Layer 2 of a small transformer language model trained on English Wikipedia (10 layers, counted from 0, width 128). Numbers have three digits each and are written without spaces.
Take only the direct path to the model's output, skipping the later layers: a vector added to the residual stream pushes a token's score in proportion to its dot product with that token's output vector.

Output vectors of the tokens that the questions are about. A number n stands for (n - 500) times 0.0034.
"ys": 594450569575635486373518644359541510667610453396591488393521617337593374546468590489485477370668459551241522529511488697607396431452485332433564532515521774409532648605325364479572598464402653536453607485471484442402388431614630509482467456519445652561562581633556415531550411482620439411398437399496430438333457299361517312462806360371764572521548534459576511423460436553469510507579
"right": 486692407584467554531604665653588494542407519659442580702570398432453159507371560626335423588431566689143651437298551383523500264500353397426455483557407699560456559591385409529550434527508500527604467321337593480552510621442402429484635494409426552623444581572494415651518550504380628382246434484351586443419481483693640615458548367547557395708431423401749691383362844429464694412517
" bi": 403524502499518599493476629524337426596462603528464587497353702439485525468573511574541445345636544591619574406558576389347447403477495409450573581493502495497428610545524556495544535458542578583422576405386543468461497474444529568500615507511639424567411476401552475598412414495585387519490377511390437538527319448578517487452357468569423386710514535391519455512428584422537636540594
"stem": 300557581450628477475551460546592655511561565789350497340546365435357451285487492768415566455444525686286517586341386430341444396452416225335612575562500588510543691651433658419615507789553568573431494399298514350377571591634516412547546551479450368770602645306551474573489555652558433296343299689442557538527407511483528482473397307375370665721399437590714602598411483418479389646623
"ted": 480502294427527579650436471563448319388498450663572432369526370268390473322539506552539262502349306610405499489466492627574461422456347496357509610622445616530563798467498612455453481380606486443641372384499481572421653478860572458427330818442488638477383602458670364634363506909860420454576304513266506570516552407688553682448609425491475458387429580542481621546467490331517568492627
" career": 260716421491487675486515756609611372566389632379561336447534443543556338448572605664559392598523444415414318308568576304527347347458438417476487578476653386552494565577389440332487408562480512524618429656452610396350750597383439639724639417515636485758318560648688508535279642621654424501335526466420388438578351450556771337474347448456539417586613380628606385422595566333583517448426
" groups": 410637487440456552358480507505343459564580518455379526474600394303508485441463503624483572374509515517442580434400331501462391325527448430367556620408555515487482536602437481448502449603659555578528679453445535467419504556544481667672324387479505562809350600452519440595417611692650597541540355476529552518430415502409505474596494490389551580537434548342421420539655563527489566557579
" century": 417629512498412577317532521551465594677434586396399462464548423377254486452446646581362476488511369758431485594584538633505425280414258362392556545517525490461630515705347529458634443467621534481602608715468592678213469697750405725549479512599498508655482470542542517686332729582462517505371317481265438495360479531392403398354583455393405418561626415559548390574396671137728671525594
" Service": 498564529518627528583448348613673631652280578567437498409438435478567277406425585650338449541488389486521378427384506456329492482484386400472415558319474544580485537601517606466556410517583584468344653466450603542438465712541686536511549490616368600754462551350490413395349609543530489410576400540444538568458516507556450396437495460387445588673452512580563449383492564520529635606498
"lished": 362639282535566590334434470708565422641491621496314236461366414309292398548339806739422446372477455643406476556357560517641546306424325573365534590433466628574691726480372447462362594488570577695414553579389520366258280532672478898729543623286518677524328603403577353465529551724708508485558219764384354575434619384622730614576500245286660475406461488524391505725211692484603555481465
"ory": 287415551544582424386462627665621516663647468583566370283357557457614570606720367510402496503506352698583597446444424587404588379546378361473636530509631723475546540686474391461484465633566612582428518461554575447444687462566404450429444621422443498540558670345364449587440411461295628387616400726441510573407555363542425383294465467441496647535342666346558453440490582302695381368572
"ption": 313376510362780603457570668487720539553420593506470417513453502399519388209429507784391553484499336469301319612391527475235427345549377454472633564562571747565474689461386654363320592584476708536356728345440581649241405562630622521621734724643577430347583630579470447543332426543688360632463280674495396509561548217557510512542450302458393718540480450384700573340419573499446321460692
"oman": 356526221583539536347592439604545542433689598502395394342372580434496499451505580584564522443427408574381462460593523408685592251435472408387471496507335514527454495702488315526559515367499347670463561562424524583454435714636617625447410585566383406656535591502514539638368584592574435499361426684339370593569454341681602518325461304444722615591608587379640668518521659404433216582496
" railway": 418672598539591441273558335605619560472358488676431434471329384311396346389480677551464371499611619611540404568534445414389547309487444464439567557629542597421582479649464606423558552546619541535350435447488538667375593533505511680572456444498381418573507593353496634515305499487584409395422360496457401663551629673513369431540604465422562564528496493583507398528404499436632588600518
" Preceded": 493638418625647336275521682561541479700456548596369614376415646532505372436419877481559437437489259533501392643311516390619242464361289466480493532439714484325583616532370599604457398482505489412533308648304602486396532642679590714506416613360532671660336489241551605512357661523588523454507286676417464383603483444601593350527678390577473519588629489500475260613392576458532380560565
" guitar": 391693296501600617492612534502343272419400465489454495483489619210483497374239521603531298564483466681497521462347593414362431449479372480334570565592541397420523623589539418508684646661455463597522449468453565509472474550519583722591622417631517483470277531477502530570369474524519493372442389518327296533536640301662787424446593445475762644743537547377685536579505573433547372574467
"T": 397644416525543506410541468445477648541344437591553450542543481579548501471623381545424546399372630471483516501611375517514470618544394528470681484538569446382566517589646459512421579415462437492598525531431490505531416434614640476589504503491454521512554560503551366310529538659490371399487531494466499556564455424433462448432384397421466440471532483545476429460657507575546463488689
"ú": 411518470540540674513549407541573618471585570453383633408322524452394590584504548598518415551566554660382424307513245464510585468457455396304567538474611541457520543473384439388544529625650543563638594485502528522322410487428449482482436405360505326420419558323485366581536639470562423461542531521350495558625435445607752544327678278534608667523591547411472453624533514548677370616482
" ty": 416641530485570615455625573520437519579618369468478489571392584322340438436573591571473481529532539469571457434371530551418319526409462475336652616428574586344583592497358399455580413471590564379476453545423509453408607517563591568511409494552573340501441599472566486534418501436618400441436555547430466621665525364485556391381522464439631550589582632442551537460461516366619565424653
" IN": 397493464544488444414551474542433483471418636561528688470332446375455452387544502510468412383618465608377412293399416479343499499377468446660725580544595429345547596585331629450413547541625505446579474493372516470355479550579544600545493579468575540534504553394668436499351431569524559604532454582546430530681486583535603527429610422449532485614313402540403595454499645381469574641666
"ition": 428561630691612330565586361504428362549389600539273303203493706413540322411495600565304491595370501564551586508593495493390532474534378542403469613464486602557508427561416458464481557485667455677450386464545550640190468541661549408546519623550550550664352624572405336686573471608614273577670515607521343592373399577609548236387471394522626553594345197691511541539521613466505474502505
"ado": 417536349374617601593573496534559411535499534439453455521421613466480460515540557305427358601418665789448394389444374419360359300502298501357433578688441542634558489515419474431542479446616655613348640590577486525552336649341522400672546571416535509592711558489580490443459593401590388531456516434407540572568600248662519599404613353395611579537420413373341675494613567459700385552545
" female": 436552285510415493457546511559490343519655627460550394408449523387486542436401475664447519432529476703474520276549597579411531313419404455407443596595487451466490589696353471522676439512609434641386547537436540507586430460465622720398532615479519433303444468445567375673360582597558392423488570577467566490474521348520501435446548472549655533530485534342660548485626642289529536656493
"hip": 448656465390572255189529577783655657672653339584533559328359458542484523343480721654426463522476306608441348494467559363437382320545518510374430485407349977476229721752356445618363443429583680590583405570383569458474658417505448416518521497487537444657470556596413401561433554419482436318577577750405623553494535581609660370396450334450697581764243388613453554595618459515490338350486

Output weights of attention head 0. The head adds the sum of these rows, row i times number i of z. A number n stands for (n - 500) times 0.0018.
o0: 482314467445527248585477521594469555425548675513441642429581558387623477581536316525543615299667368368442413380539366441646611742492580370470407397340571435434496737450389551409489545646324574364484555502671679400514720497497502530305628214332465627593578534515320497604512482477804459554482331455448491236535386671486576195692541479496565554402683641593596400429419477610698570603479
o1: 504367610541597387540573364440418480647465534588298592521437447490477456751468553617439474425668617582310454444560442285671419498425449464447438496496680535580363408359583576720362349712522425680487600526467468312505639627465630355582435647458591595594616343429664511503471845585452422730361428648645580565476342570455485477537537527452389544393433381424482509512406396344349351419570
o2: 323421638580615341308621239594651280466325490640541387428564629460610513583450723542492504287677445433575544635580624438365389405384303385702627580493372522464338390348669410562454313456539546620617583592555595359490365534679578560556498553434529497621507328468267608551439683660558535569461477309278541459558289609563600632523486418564552444578354576468446648523494716468296442418621
o3: 377339704651431390579568479494549374376615849661444366609321533456520530409644493391621602386506537627582506182622522448520353495371425382455343489432443258456508401678371612312398546645213621537619650573431439540348657400338716719577597451399472429439279471607486664977606226543536379491545507578335653450657495630543508372481482513693471674455453483553554617417669541338431393520386
o4: 426451356467404545760581396530539603508537602518572551566511596292404481431381307601471479490466561473482661511538470523468650517665468416437457583576464395569615541334386409433490474713601395618499461648535498516442572446632698471433559582385391405503638492494426197420537593502502457511372581688639516442553517561451373305416560608432526527391676571312553507459495329433608353508521
o5: 281491467327425548506374428425453506500512576655414609536454463668501251567474588448350449447503542303638481345401416640484451400559554523577470387451431400689586415311604628348598628465523292317338588385578446453628528662626515503714357417425428581548558529513646605537632694733241383487522348495491447703459550639439504710632502416542541443394423549463426577561610557544531398647596
o6: 449459483559367434551495525457467424363540550479562386508400425535595502346406363496346678431520507472632498364550564647504507433562547571649551486653547352354464449552563548402620504436446540405449497715551464594443566474547804748448422644587404234364423493309348453551440413561578483304633585545322603466491598602611352492404496608479596514629481468548377624560506493364614616503558
o7: 621377403564588398371564589537432520567574616564462589343364566551619606308544493514322563451449543605464564541544372394548501407332259549655484559586639477433544548664481576706704477475314472588461621426515423462411477449539581616269651665380351429438382619459721338619414305390624325504414605488431442331656588618558333377574625703415377595633434395501479414625491318419555742508353
o8: 344474599452449434470402614490561272688446626406564276478430538318391386384619709316529358652554561549533428536427724682538647588719690570305469625436397681469507549335423448662410519457650408553643448309610652392613521568496343564455606637376291406354387482698559727639607532324656506348384687697367255486359463537457525688405455488371600457620559662413562269290678549319593335339632
o9: 359494500483551727562779432502347472501423598381263595666464462372511469337519483460759365543510602507527447606644312517609589304525589520550477432191542702481769331244359542374565480459579551513577397659327627437439502556661540480871377518336595432589572579518393327555535682429302577600464650412595522644607342457396720494409531470146446637374446504412373626429665378310491546485550
o10: 430409407412344430322338555472216626754497616479523520520395335474552558519566355341389479576409458431362685368611626481443481632697428487562395615358468306666525412494507728282812474381581605523515615434523545499608574603617632576434291485561632434533565772579682548450552456389432285515554608617496645572533256178483513478198426517438554465655511561543436663545446612551491503503503
o11: 373291494503585456582620411557478538475534549554516625720545444359707360538507404581507372419560628474438471456408478444553592637730609468568527411301468479558588442681465547518405521604588529419602541407185533511450522523593448536495496456323548539652757419489387319661592431473450595604570474333452390454442425559380722474497566765593356588284428568245544442371389365538482592376670
o12: 470398527313343661419405382699652495441571460361699483618481512613638561444646719474631428591386546526297476546664314464410899433457522462548487611579609530512536460422510492418550696452526524608505802488540386249469577406296487497381509289203461461550237533546609493429412682577284291612514394487727623331530497475453544419526462418576271416565580597402579380435446549447588413690632
o13: 337565562486288516453402482514561367774468554647586624526509462320465346517407516459616363422675492446620712526482516581434367725441500455352375577414402503487393503454661656381402599621431534807284482537567497577425539455459464465445499665591600246669511361554328302555455569520536226683528516460534637576623466508494341457366554508543535455596500465478500533421593624521529286385573
o14: 548414580428492530365482438404435821467442494490566488335617670717672460448629458416516711489516599487409619480507531535626648506332476434439446600400689391622466587302334283251525585242359510401536634605599454402568399504653675528501536384650450636396507506403516446275304559595592492390596639553530345449257429293549439297575460524491626659550480629650610593269512585506518578414432
o15: 447404401445541629519562437376377338401525505550637329491359749341466538311650499556616587522389537446652665636522454502541577371618494672539267589583541408422660540307515501449591423547384391579671465422550493573438433222705462531524600590345415374472459477284605375515582366407554588494593527594546624368658446416477452607513533532359534422709555643621409463532517467329439451539587
o16: 575479447337400404453528519583259518503697591547265524595362562545739424542454514563648354509827517405303542353351619387553482472689749697594398175674498512441418565478398528573810493534413386597508473244706390484470581398570368532469436120546442627519571716499687480534368594452646328403512417632357574453424469423442495474419652452424358545660630442492165624575444536808519609567381
o17: 380385456368418422505405450505522450621547593450670454500476533526492397519519273454482590520555552471523619597419336564422563694593519555309387612573600540388415669376507491226396588497447365537456519613597519519480633466504593341396595508458547478459551424492277345447483476589690496442613699606641471506625414604437460462416376494626712530311649502404709416288564607490623347610605
o18: 344491544533371618575308480705422464438540558350667449401497573482399392498631499483390568460259310481605529325611423542539567442695508466472583742416438467335555680647670593625676489533396573490521679365505724721709537751607416497414530540574553278547592465534493441601496497378630412545491547544475603348311340450556353420420286709280575347626573344495369313504380535417423412418720
o19: 414601541536489450433466480656400436383520604584624707373523576428578341448440603614671362316758495282325515581366432485581540610605679622432486431566488572314345556573410537443405504536367629707191447547651494785684463431375358564520482484614610514554647486539369345438203591670737505674522536492595435562272527566551382550544657468444642622407347254293472537286565440468360448343608
o20: 577382370485803482483551492526496429362601337369586679627362407622581545443481449378425542447352525645437284517638461674511612624469467541425603534497436693412268469628633677403583556603427473378539620496427326729555491406394208536436449678462545323565202326581258540605370549482335532517641446350496566601398507552498544553641532566541254606529479382803460441472504701542491711571395
o21: 469455317516430526441422545103231675600496424529328655385471510654606504418514494421331504305550515524417426677373506359674469540434518598499424548508593516569651461419570532608629373516393471548478587489500392407563522510621462312302521591700447662548591515563723258449542378444453309654506729523565373593434505485544473625576806649332422717531511475491577463514382283596648616508502
o22: 494491600576517648545363770576494708595435390587618355356502729274231410459572565315418452424581514370572368671526495421641486420611420398419513692605506559522597686457213416527531476512373461385579411464390425481442399411446643513579636672515433498526533670492482331488554508437482304472537504639542403277499727382489504369407385469613540597555550485656600528542478501531528371395514
o23: 432509524386460543402454532454438443506289668490516533437375495567479563444556505389227638617432408370654401521476501894493568633363418592418733602310567532363549498619624285535562568432585473325437548483314650617569565555649566586484415298530582446545423497610533518564469444611534471556571659218288472505468526529490533436631440635668705553491425559308600455481469342375740517326378
o24: 366397576433588511423602442463449384346539640377363454413409636657557491495403490583438429571588512445486413407631671604482576366545592626487524545561482577373348457526535388622613378566426510403593457675524725787557553459572541409489483459649699494355367629477520740374380476469653633439370431593204493441476578416419473387435597505452488502497704514577317556456408565546356506612335
o25: 570505529474572503462528416439422523440606598586474601502413637260316520399485358648566346515511691630457419593510524565352436430656458499455419508596596506690573514367407514661282495446686407469438511575582441634475433552573293625503530498387405424476466595616467454565581293548723489350420438514481596341622418505484590456456621374477548631489621658390554415598488481477520478633511
o26: 360640311691564466533689477299611597322528695382517620404536516701661313540404494733469338510333365400335253480469486683419683481468662426553466472575592637596404446471499554450438606569653517292526600646595520668603534492506458298419475614593430688610595335435453495253568460505516542285590435271433516565361478557416386567491779549451338539594614523676479525433441328436502410538398
o27: 399384534348489746483481653262479425482656558543381623509527517400658607438707529583545505685456542415629336474582355634492590496491591386487647464395536451422424373475401432650448398563488507531361280470302466506502616330131517454364510406371697488599181568637623564599575548426489441728563433539519555437905668342478642618470483340481403497378499677461602532621373434433512362730628
o28: 429524350550571397575503364739557421282608469544296397329380582753508693610508705670629694457475552451440437567515329448396597206336542458471561581458370489568450600321513538500308399648647522490355464595595482542675447587443431432464624338465389560627541422524257566456602572484540561508635506416551495465670390610458591606566655286427493284376478533543527509395647610441538432588541
o29: 435634681470577665526459449437302457523382504664379484495470539679389484476531475416450461322486558422498513368570581497433379413561457452364558541775456483526551456506500457493517448238523475661344630493639585530736526587576472511576433551461600512349519664517547618540550355541696382423577306425433619316644455502593411713225487528557625598285504350540644497576348492480167357534715
o30: 615625431542425450167606415448512519482467719480551515403471673704561676691532623574446565493547489468368513407427381433416540483377612367529580489404704424552344438476577643542566347523538342450493687558539483314335356399538553235483433442715563578538633587541494466433537605416701372565631574536618493568313346284579579475329326521499490526694383529570404509529383380635509551461497
o31: 580385608490449524552531384534546568486306436435553572700561418438635547396481451458472508435447464657472463467560781598540412632419284418355397493484436552509375520461501356491538408532531452665628546485744395380494602437607623713612497491527296417332396224569556572707267503538433737697399462556571486550386403629595393400732590590547478480416488493647564471537668550334350507297532
o32: 464543597463640538644377558613770450533444198486511475390668451371504481461494479509455517603281505373692489583554468517472527250352349514645441419534467503377410602541472521620395560323388407331573435571570481684485466559276420584625474611320431415477409364450576701540370780663403654606586262720410614615528778470688576471691362556278462453579632355568351545576489704226454465429539
o33: 518643567587447343432482587569516284614300412612636433324637472420539792583533397644742601486579387412420537586515694601549744432299467598585493455359632360383413544375518566612354445398587511368629364682374296441221340399374495762363507546473523395315548552546563545516511660372332534565558271476480734618516522392498581495403716369510463509629503518604536572597391548270582562421493
o34: 656413438311601628464702590528503494578436265441501589655523330518494518437301402270515536372441571605674422613522347348520240478425417442481440390438465552494540432407515625317518509419519319434495455707735414429466548471643359282724428569721492530521599410471276691524461413577566687458350427588490244659650463677367478592630383526380679489476622469706624469527560578678423738546566
o35: 530470548355431584525470523407529526428556481342653632556608482467513451412572402412622494583404503494440650505674377463493594487533559508498370559428579462370627507502427561420462672336446656507360577574589553700585439432417483586606453481417554425256446574475610616445393438595470599557456494509615481505385634371517562376517439525392585418359455447413516423427569593425468572512598
o36: 397598535493411571403626488418373507412426346506623705500361502479489512316523482573661295643584513590574446563415477286555515601344522779488392520474575673360638342390510427496523585640395633546419407482481484620543540249376273530578423413497690490491539553428552540442558274496596513445510527385397593513641603653523538626742499504442705533734607458456468515598497148276357557539355
o37: 475575513594553459333189654398491565526370547516443408344710375328341473469490614447486566395635544373503478705582546680706354699457453523633429372441564468519598372609452406473402509267287856556379402515390639538563517600396406662508423531447566544643203487521537466570342488760404438744650524484529499378428504436690659542490476324606500656574342488344506543475454607335455582509638
o38: 652427501614457403532543379386427527426552399297668643639453489242636554426619443468524432574395426595350336532506693471422656550708632508472638399536571606363408417494420498565524485364688596476544374512611392515590455476549416727328501645351491307493442380398566382372445475411665708521553619462657535462468379425586756541598486548468501500599344686554529378495373446412456530368693
o39: 535570423524674614447514419419604541420499499391452557559564531488397531508450350578354653557292713723601633360666539779549530440539510411548522479374364425803433336486685483421493495501611501520564530493370678587446457585649438580579504606564411296425295499519525412456520384328408589350437366545526601541442390487475503329437413569422237560611460489624410491574380662530389625662449
o40: 489239469603764535577352332426605634416462343355195496515361570411403541720520527288362567495563587554367565710608243311603376198594553610516526438930368637618427533395414455224460488614409688411458645198644499625648578750462550645568520439489327515520504503436461274482574491459545376414589536439485537564432484720558688481839584588557425497519464325676355534323431580562596549520476
o41: 674525455465440424401498451634523469702413570383531453644431423385593619612414396453674469653428464622319613548468642522402442685579533571485387553667466527401335504651601562408493567434622493538492446409591373528354536478646543479321532471520425365373598421513524444417458462360545562506565537499553527473533309522352569415423630495738436367569653433508567347426498651438473590377478
o42: 321342469569667528499680317257583574253618487577672597516484644470547421445535579566393532397533577308470626389554531335482637498620522374565470527507432311807525436461486473370518480745344479509746701463425595493555404348524482549431428554330550735606530466483475467363580496563510539373402442515408460547230544436598397513616517626421482605602441702554420591406331303603481529546448
o43: 343574569501393461652421529650426566403474398487329671584358411431493593492501462540497586606560571299296528419606590396610630359702501615474530547463257407462559547644448490477593690529654573412426410534353550577709525552552529677470439413352600549431602584536757364379422715509339507596433239504494516515361571460516616374502613483438545498373565391552482522456351461313475557463616
o44: 670463491462562335383377295550420414656454566468559443365484551612535519456265512379427404415542600411485659615511483518449537367251426605501372381367824497606536447445573626551441567454410517351413643749651593506308403510567585608533586604404538376466468518325481630281463603666448569505538574523726522534410568480492538370532648638564438508438533510375418471403656589660688559471413
o45: 434525347597303557603461588463680554590414346399404363562671441682457504557416617430319595561484497357598679748611520547380367429406317354398512268412473667580560627389319209552509421426670552516662474546744590350455482472468363346592595422556431597741382483460474477692498339565522453465556501402552421503680536356569512528327337646540562310512549651611585515535485498680477368542692
o46: 408412562370762538430214670612579412496492429449540317434600415504522510460460201534485512381506592535545414428379402641593660577606261560691469663575539418561628544575469451288495502613520442336598492539196743381473537514363567430481586422469635622429576702623403495542586554448395522383588470591488419452548481518443466565342483477319481782166716361501600563408392523591595494670524
o47: 496403784465539549231459567692562476450578360573609581416530515520601267489600565800602473518721676843594615476392490390624474454579439682523403594446530461632502729615655366628448492479456457486578486365341500357381438494373531561528681429673669533282524629376599377469330310403414674459318291464421268359543525650326283349696618467548429420348338440433562387429578616640295537546471
o48: 624463603467482461415710409492605435327617525533420521804476558338556641514405448405624675447448509527444518527576513552531307389551420274599726405507287325412628260828522293437670561512425396374654482432424448358366461505834425698351541428385572576436400361589354392661521394601445560418293438339307354509527348771489666487599425572639538428648519694493581478537435476574607752555561
o49: 605468499376504572462496571489639556606318361455463522592532556341662493436500393301517465454575605606445535576550492418538561666487310496740479534724441610435528509386437260463498552331616710583511635441683603241552546363504683456361484221531461421495530647497485381461444513492755246389663502389452592194623535569510598330510563687407499662615577392389600473424272543525517521450517
o50: 562609352574512294606689467296392447462586534410349643578351569411387488427413394539475714398569547558403737593813536495468422556549400424518375523473559500439528493284460506497475399410616494458516560862670562453433512477599620402577402755402505346541413637329349449418393636633487397390443550603632642561469396423531493312329477448432561559445449512526541572508610587430540439610486
o51: 329730381559265411401506478283687616402533730421537707666585449551498389431473311654436558459420330269306424461464518524329438820646619402795333645623417451387477516749673592322563665286514459733348571535508676582536467476711618369542410472411291590447585491655579324511345352726710435537433573366374549533444393603643488289462409307519614657510486434354569529559434517368578590564456
o52: 450547484418486375386453345716465435486593526529603527397407779543574510368456557498482543429502453389483469207393780493390627488473401407464522558264384313546496465510413524576643496624181219489637472536619542425547448484681430446308594528439463595625478479654551705355457705448647613652483469890561408529366490508546432447534439550487516475516649548596502479473629449573380486522532
o53: 594594514411390419605570544687586406572669425567527519530457454527415455580546508611662430595562618588451512488472351380395551392428563532476486508496473510493460594480532654679272630474633500606406561554554381504497499531298424410451420414526552463520547537486469581431546551500518392422493409521618671538567672549418456417388495458490461330558444385316489448493551557503584430566424
o54: 377497667764561439525423314482515338407383649697533587342356618502521426452435452472415475421579508655589709344342533516235383418526232598261523406601424484641546495420576609355319757603541495416502517606426396499452472536445434588407613597488613539675448538479573296569604330512437431523578282284565614394793369439477394658442645555603462663319462538664613555548537465760307273676695
o55: 501559658509483596508685517365456455476469510549541626398639534387545527412461536548519362483506331429613589662570516468406378430426488358271509554642473534408429664580532494718593305494358416378580603574762412574320555434330511509333400591521633563254480556599325582561477442451480559534282418519378477592377677469664257525534643546401595388533705570540465440641599401534623482530408
o56: 603421460489496486410481675467760402618440522400702574440525572399304434728461360458657493586695377757513531543452435724564562626317373529427568638286558684393652484318501493402481667840528596617445280442309530656435327383550434485582618601693646389473481491562508266542532393310398475667454689259527437562668518471288520370465492502416500316518267493678442499493603476626549485343395
o57: 406787451613391387450570398382560691373548335556555653539627472542569541428441365751607693547519611639528798448437687344445409743524436464478324402421487369609611480588538368333435549425409390514552333659368432428353397365552301458487559610308467682389632411422514279452489340576471749413588529588559377538439398409691627576474375414526607648338586563483645476580452408352237681590680
o58: 727612454398570455538433503473286459491527567499332422457521460514511578552336367619551409557512566590414427534365446689608511377531726600430524309550659506498618405513439479536563468490718437439246341515604600591489542479618416566617628449550459449308560572346535484461570337418574645408490468456536448425602412488421543585353613437374487477392627539484413488579564457615619556506508
o59: 318463445512468708619455326387496529556658545451441651472534815592511386259667514593476377519357346426678690550542293465292453229451479532562506521392635436369721530453302480617468582336269353493316594404533562707555332683639322440639743746358351397654530468361529524577541431540682374563496515426418439473681650591536452481663419665607579374334569519508522447474700398495488430567586
o60: 487342336407498359270412538641468556530580590503667568392400460620562440483564575442575391318460640538407227392418769575540725586505587495517507591374450444543416346507521679440545479450432537484470391675503369637662517501531425434232505665550658390509358497612523586347479470467505581714632591686507334445590546616347669553456694497607358475613394519478583403283372629389238545482503
o61: 427448641587673688124390367288419412691491387351441628562466543324495353512479495462561372599395547474353498730715444409560401460603502525740346633439631660650402414582546377388523306404376697630525531319531829574503365502479621565692643600548675345537417573519553404331422396482637571450419678401606568679625252538379554373644604433439463625462382383449563560290559710530390378471395
o62: 462444417578409495509488515440339545621531545708362457472431518447385498515332456490327455466593490394597266462520650624474289459540323365502649555460399534642507422374516512727668312636494484571357207456468401404557411556757778670343519750508444378521446407511411347495676535425475462531497622397555511365775514612494457632388657366570516343443378657586481560775606485475492490563595
o63: 388342376355618523635478549464320456513451334587448395556602416661639558246531379444513497293529565333367183670559494578641692591334353537562348581314457549487593445322319529425495477449432605821522554642504518425696542314555514533591512453424353617620343367577447622618375480582425513715586498422583611468631520472505439544410704402314421708313536496608627663501634579399570590577524

Each question shows a token from some text and the vector z that the head gathered there. A number n stands for (n - 500) times 0.0038.

"z": 601547477403401522341361548435469551715510491288632481477498687518527434443443507505484424529560423524598380554397511446428490478502419466624615521549354348615586471461499421423311611391404571
Which three tokens does it push up most, strongest first? "hip", "right", " career"

" has": 490508688587307529503430507465384622584320479421640332383484607337451455580533481501546537441590538506460435473599676482597506521498555502439577592516339314528444634327412473505422667446533473
Pushed up most: "right"

" Rep": 355469621522563496592550553296510453463640545557277563503535492412541561480497588370472459494516582421431483438597468585427491568358681540446489306489447517487510626394569458485507600509565526
Pushed up most: "ition"

"imal": 532581621728575390616670509452703425675473474638669418569403515339444270653571353535584510436526596614361538411408515604473520566614576426512612492622716306611651489498325364427444623461503574
Which three tokens does it push up most, strongest first? " female", "oman", " bi"

".": 418433480616382507498426560526552705645394441487465476459359468447521546382586342484501495514393480609475457576611533484452518497573529530594584578478310435403557538292346638499374595424374483
Pushed down most: "ition"

"1": 522425585424535518579498412605574531548486648537408538498290619543464577452437537351461347637549480534561475334524522654424531518433592628485406583467717656505370444430517692457531435423478540
Pushed down most: " railway"

"ed": 400414744639553401635524833541426301518783538795336712724723415373670677597537344585580632270445670462289534751590573355530403408395496405387528206684477401539524687414667305377707611733548557
Which two tokens does it push up most, strongest first? "ption", "ition"

" Cat": 513543600592590566479527544382546634512519315771650568664410484422504666607479318552365617547464353470393389548270445564485554631518491482561582670525452239672418746487544484530539369467485300
Which two tokens does it push up most, strongest first? " bi", " guitar"

" |": 602510471622571388591610495506566540788660569490312672595491634421481571362450534585547285465446593528339521397646564536526592471480525376553439374597485638452581502273559435291470648522434588
Pushed up most: "ory"

" ass": 430510672593420507550521571535462458506455549524399504477562525485556546512489480598635610447491639469486419538626487452661359518441411507617506449563396396460443534434470403465498653554455599
Pushed up most: "ption"

" of": 599326476637544578615586703407609516408486514801720467551411526392513476671572353558390539469516373456482522552283600579428493700503554502451615643421597181750353667624496568608637513416588297
Pushed up most: " guitar"

"3": 355449651485468523564565494546579410400402635477417437504311535456472524543519439328457425537602632519655511329486486691410477481422668604423451622385643499587445411505419549466598476500547513
Pushed up most: " century"

" ": 417399653607455469663544377447469368521487546460260449561403675357439631634497636558673473600464584609418528374462490621463486464494480416359434581362542568437527510594561429464534574386619454
Pushed up most: " century"

" Club": 637484543475571587359372624290505612595559386512564600593358496454518516538531475587579435532483260364533261486271418554432532582463357586604779588504273210706527752474548462473371604359616346
Pushed up most: "stem"

"eated": 476530664591535561531345508317265536503685488541287668502694457358470470487422512495583512347555504281544531538505495487606454589410549458511788517586396374520583701425613434446540578682518440
Pushed up most: "ption"

"on": 704501414449541480427451340408669627710508617384672630569505484474541513272441464332465448614527329341462424465467532503809682519576379604566585544826478607354494491325397606418273327628290307
Pushed down most: " Preceded"

" its": 438498710567457498625535427386424453580514491466382490610581672331422490638615598538751571541515582542346539350432630517516521440527532317265558481335467524514608605570436370481621705419704469
Pushed up most: " female"

"7": 490407579463450580488498545500555420551349653468427493499198553501418633536489407397482444513662459390671487398430464688479485499415602671496559651528539445584402466480436530491492423535538543
Which three tokens does it push up most, strongest first? " century", "T", " Service"

"iation": 343500532399550469412426601765661527546525618607522439659634416566812305603566378470337584398368680485412785542517630349515230600543770612550444162607701194531505582525584332398848466737413626
Which three tokens does it push up most, strongest first? "ado", "ption", "lished"

" District": 555425383513453716488493649569477676469460365550660440455454539564410587553622541513440392566384269395533458573444496561408409645493508403510665624334363503546518530422650469607461640406585420
Which two tokens does it push up most, strongest first? " IN", "ú"

" J": 661435545509492499458412620408571627567559548393587585482559552376511517482460498412461437461562426460525496457476487435466616545512476425627621576656377460535528433506568461464203631461469482
Pushed up most: "ys"

"ached": 458384433646439606603608608491330305434558480618349496599454521497689525386526550593606571360352733501396456571554352411582273415414376467445400366329395455445556611593497385510906352293586609
Pushed up most: "ted"

"ber": 608622631513488632346410344464547797611556321221671503631581588519583608444308425601390499618533338223389303397396456388602370622660232645616593646572324586511431671461480418260400374433504402
Pushed down most: " female"

"===": 490648520472611603503445426632532636583521496519481629463429406528568525386459409512436357589434496464463471341617540371380501411512562550475420544366614631461470468313541610479564562311553450
Pushed up most: "T"

" no": 644585509785520455658646451415549325492347673580560506515514489373454508644670557497555547589469551508384605469432499446470323707494625358352380402464726448575666505641251306420542387318496626
Pushed down most: "right"

" her": 477459684705493488601508448409565395591499525473537502551518569284471475692520488556667566474530543408363528387460492508507474489566475502353523599428593532583563488542393395453569631489616513
Which three tokens does it push up most, strongest first? "oman", " female", " bi"

"el": 479715692678507427507496830842468452512624241814690428505563315515475409573592299560522570418409533474571386744670428440553407480358532504509430301772698306436517505352406272543433427738328647
Pushed up most: "ado"

"9": 479420615407486555562480482575607474526450688506405514495249623524439574485424489298470384608619485494642474290503492719454535508417623652509467595481692587540355420419494636471476464498488551
Which three tokens does it push up most, strongest first? " century", "T", " Service"

"\n": 533563494590388657517392432476500571500488434463630495418544522481468500472442475507514429546509534542539469552561491353475530428619462448432498578354480584529514461413409580490474576346471467
Pushed down most: "ption"

"6": 493411601423469583550496507524651437556420711500424530508213612525439575499433437305469439564629485470662486264521448725466545493419629659560490602515669557558351419419446611470450489501494575
Which three tokens does it push up most, strongest first? " century", "T", " Service"

" General": 528650734481471603438462584583378539538685400540366542534575426522410574497469535598597515406559470324483400620513525413546369524462527508471739467561407369498520697502577338470598524708651545
Pushed up most: "ption"

"-": 577626513467591678504444403598605631564580540534558628465411445573561527367464357476471359619443468553438441323612472437428537412547595527452462516331672624515430470344483690476597520337567426
Pushed up most: "T"

",": 395546541535416480525627568631527624398498350494473399480503594567428516457509397450449505474495437512608484578464572545547514510531573368535572551457489358464456618465580522537469511560505448
Which two tokens does it push up most, strongest first? " IN", " railway"

" in": 402513555597472474428605683646531384594569465634420459457359463503515579457546412607522554489583419474474429624499499473488507484416492599324466528448495364548432559574519469456658462620636521
Pushed up most: " ty"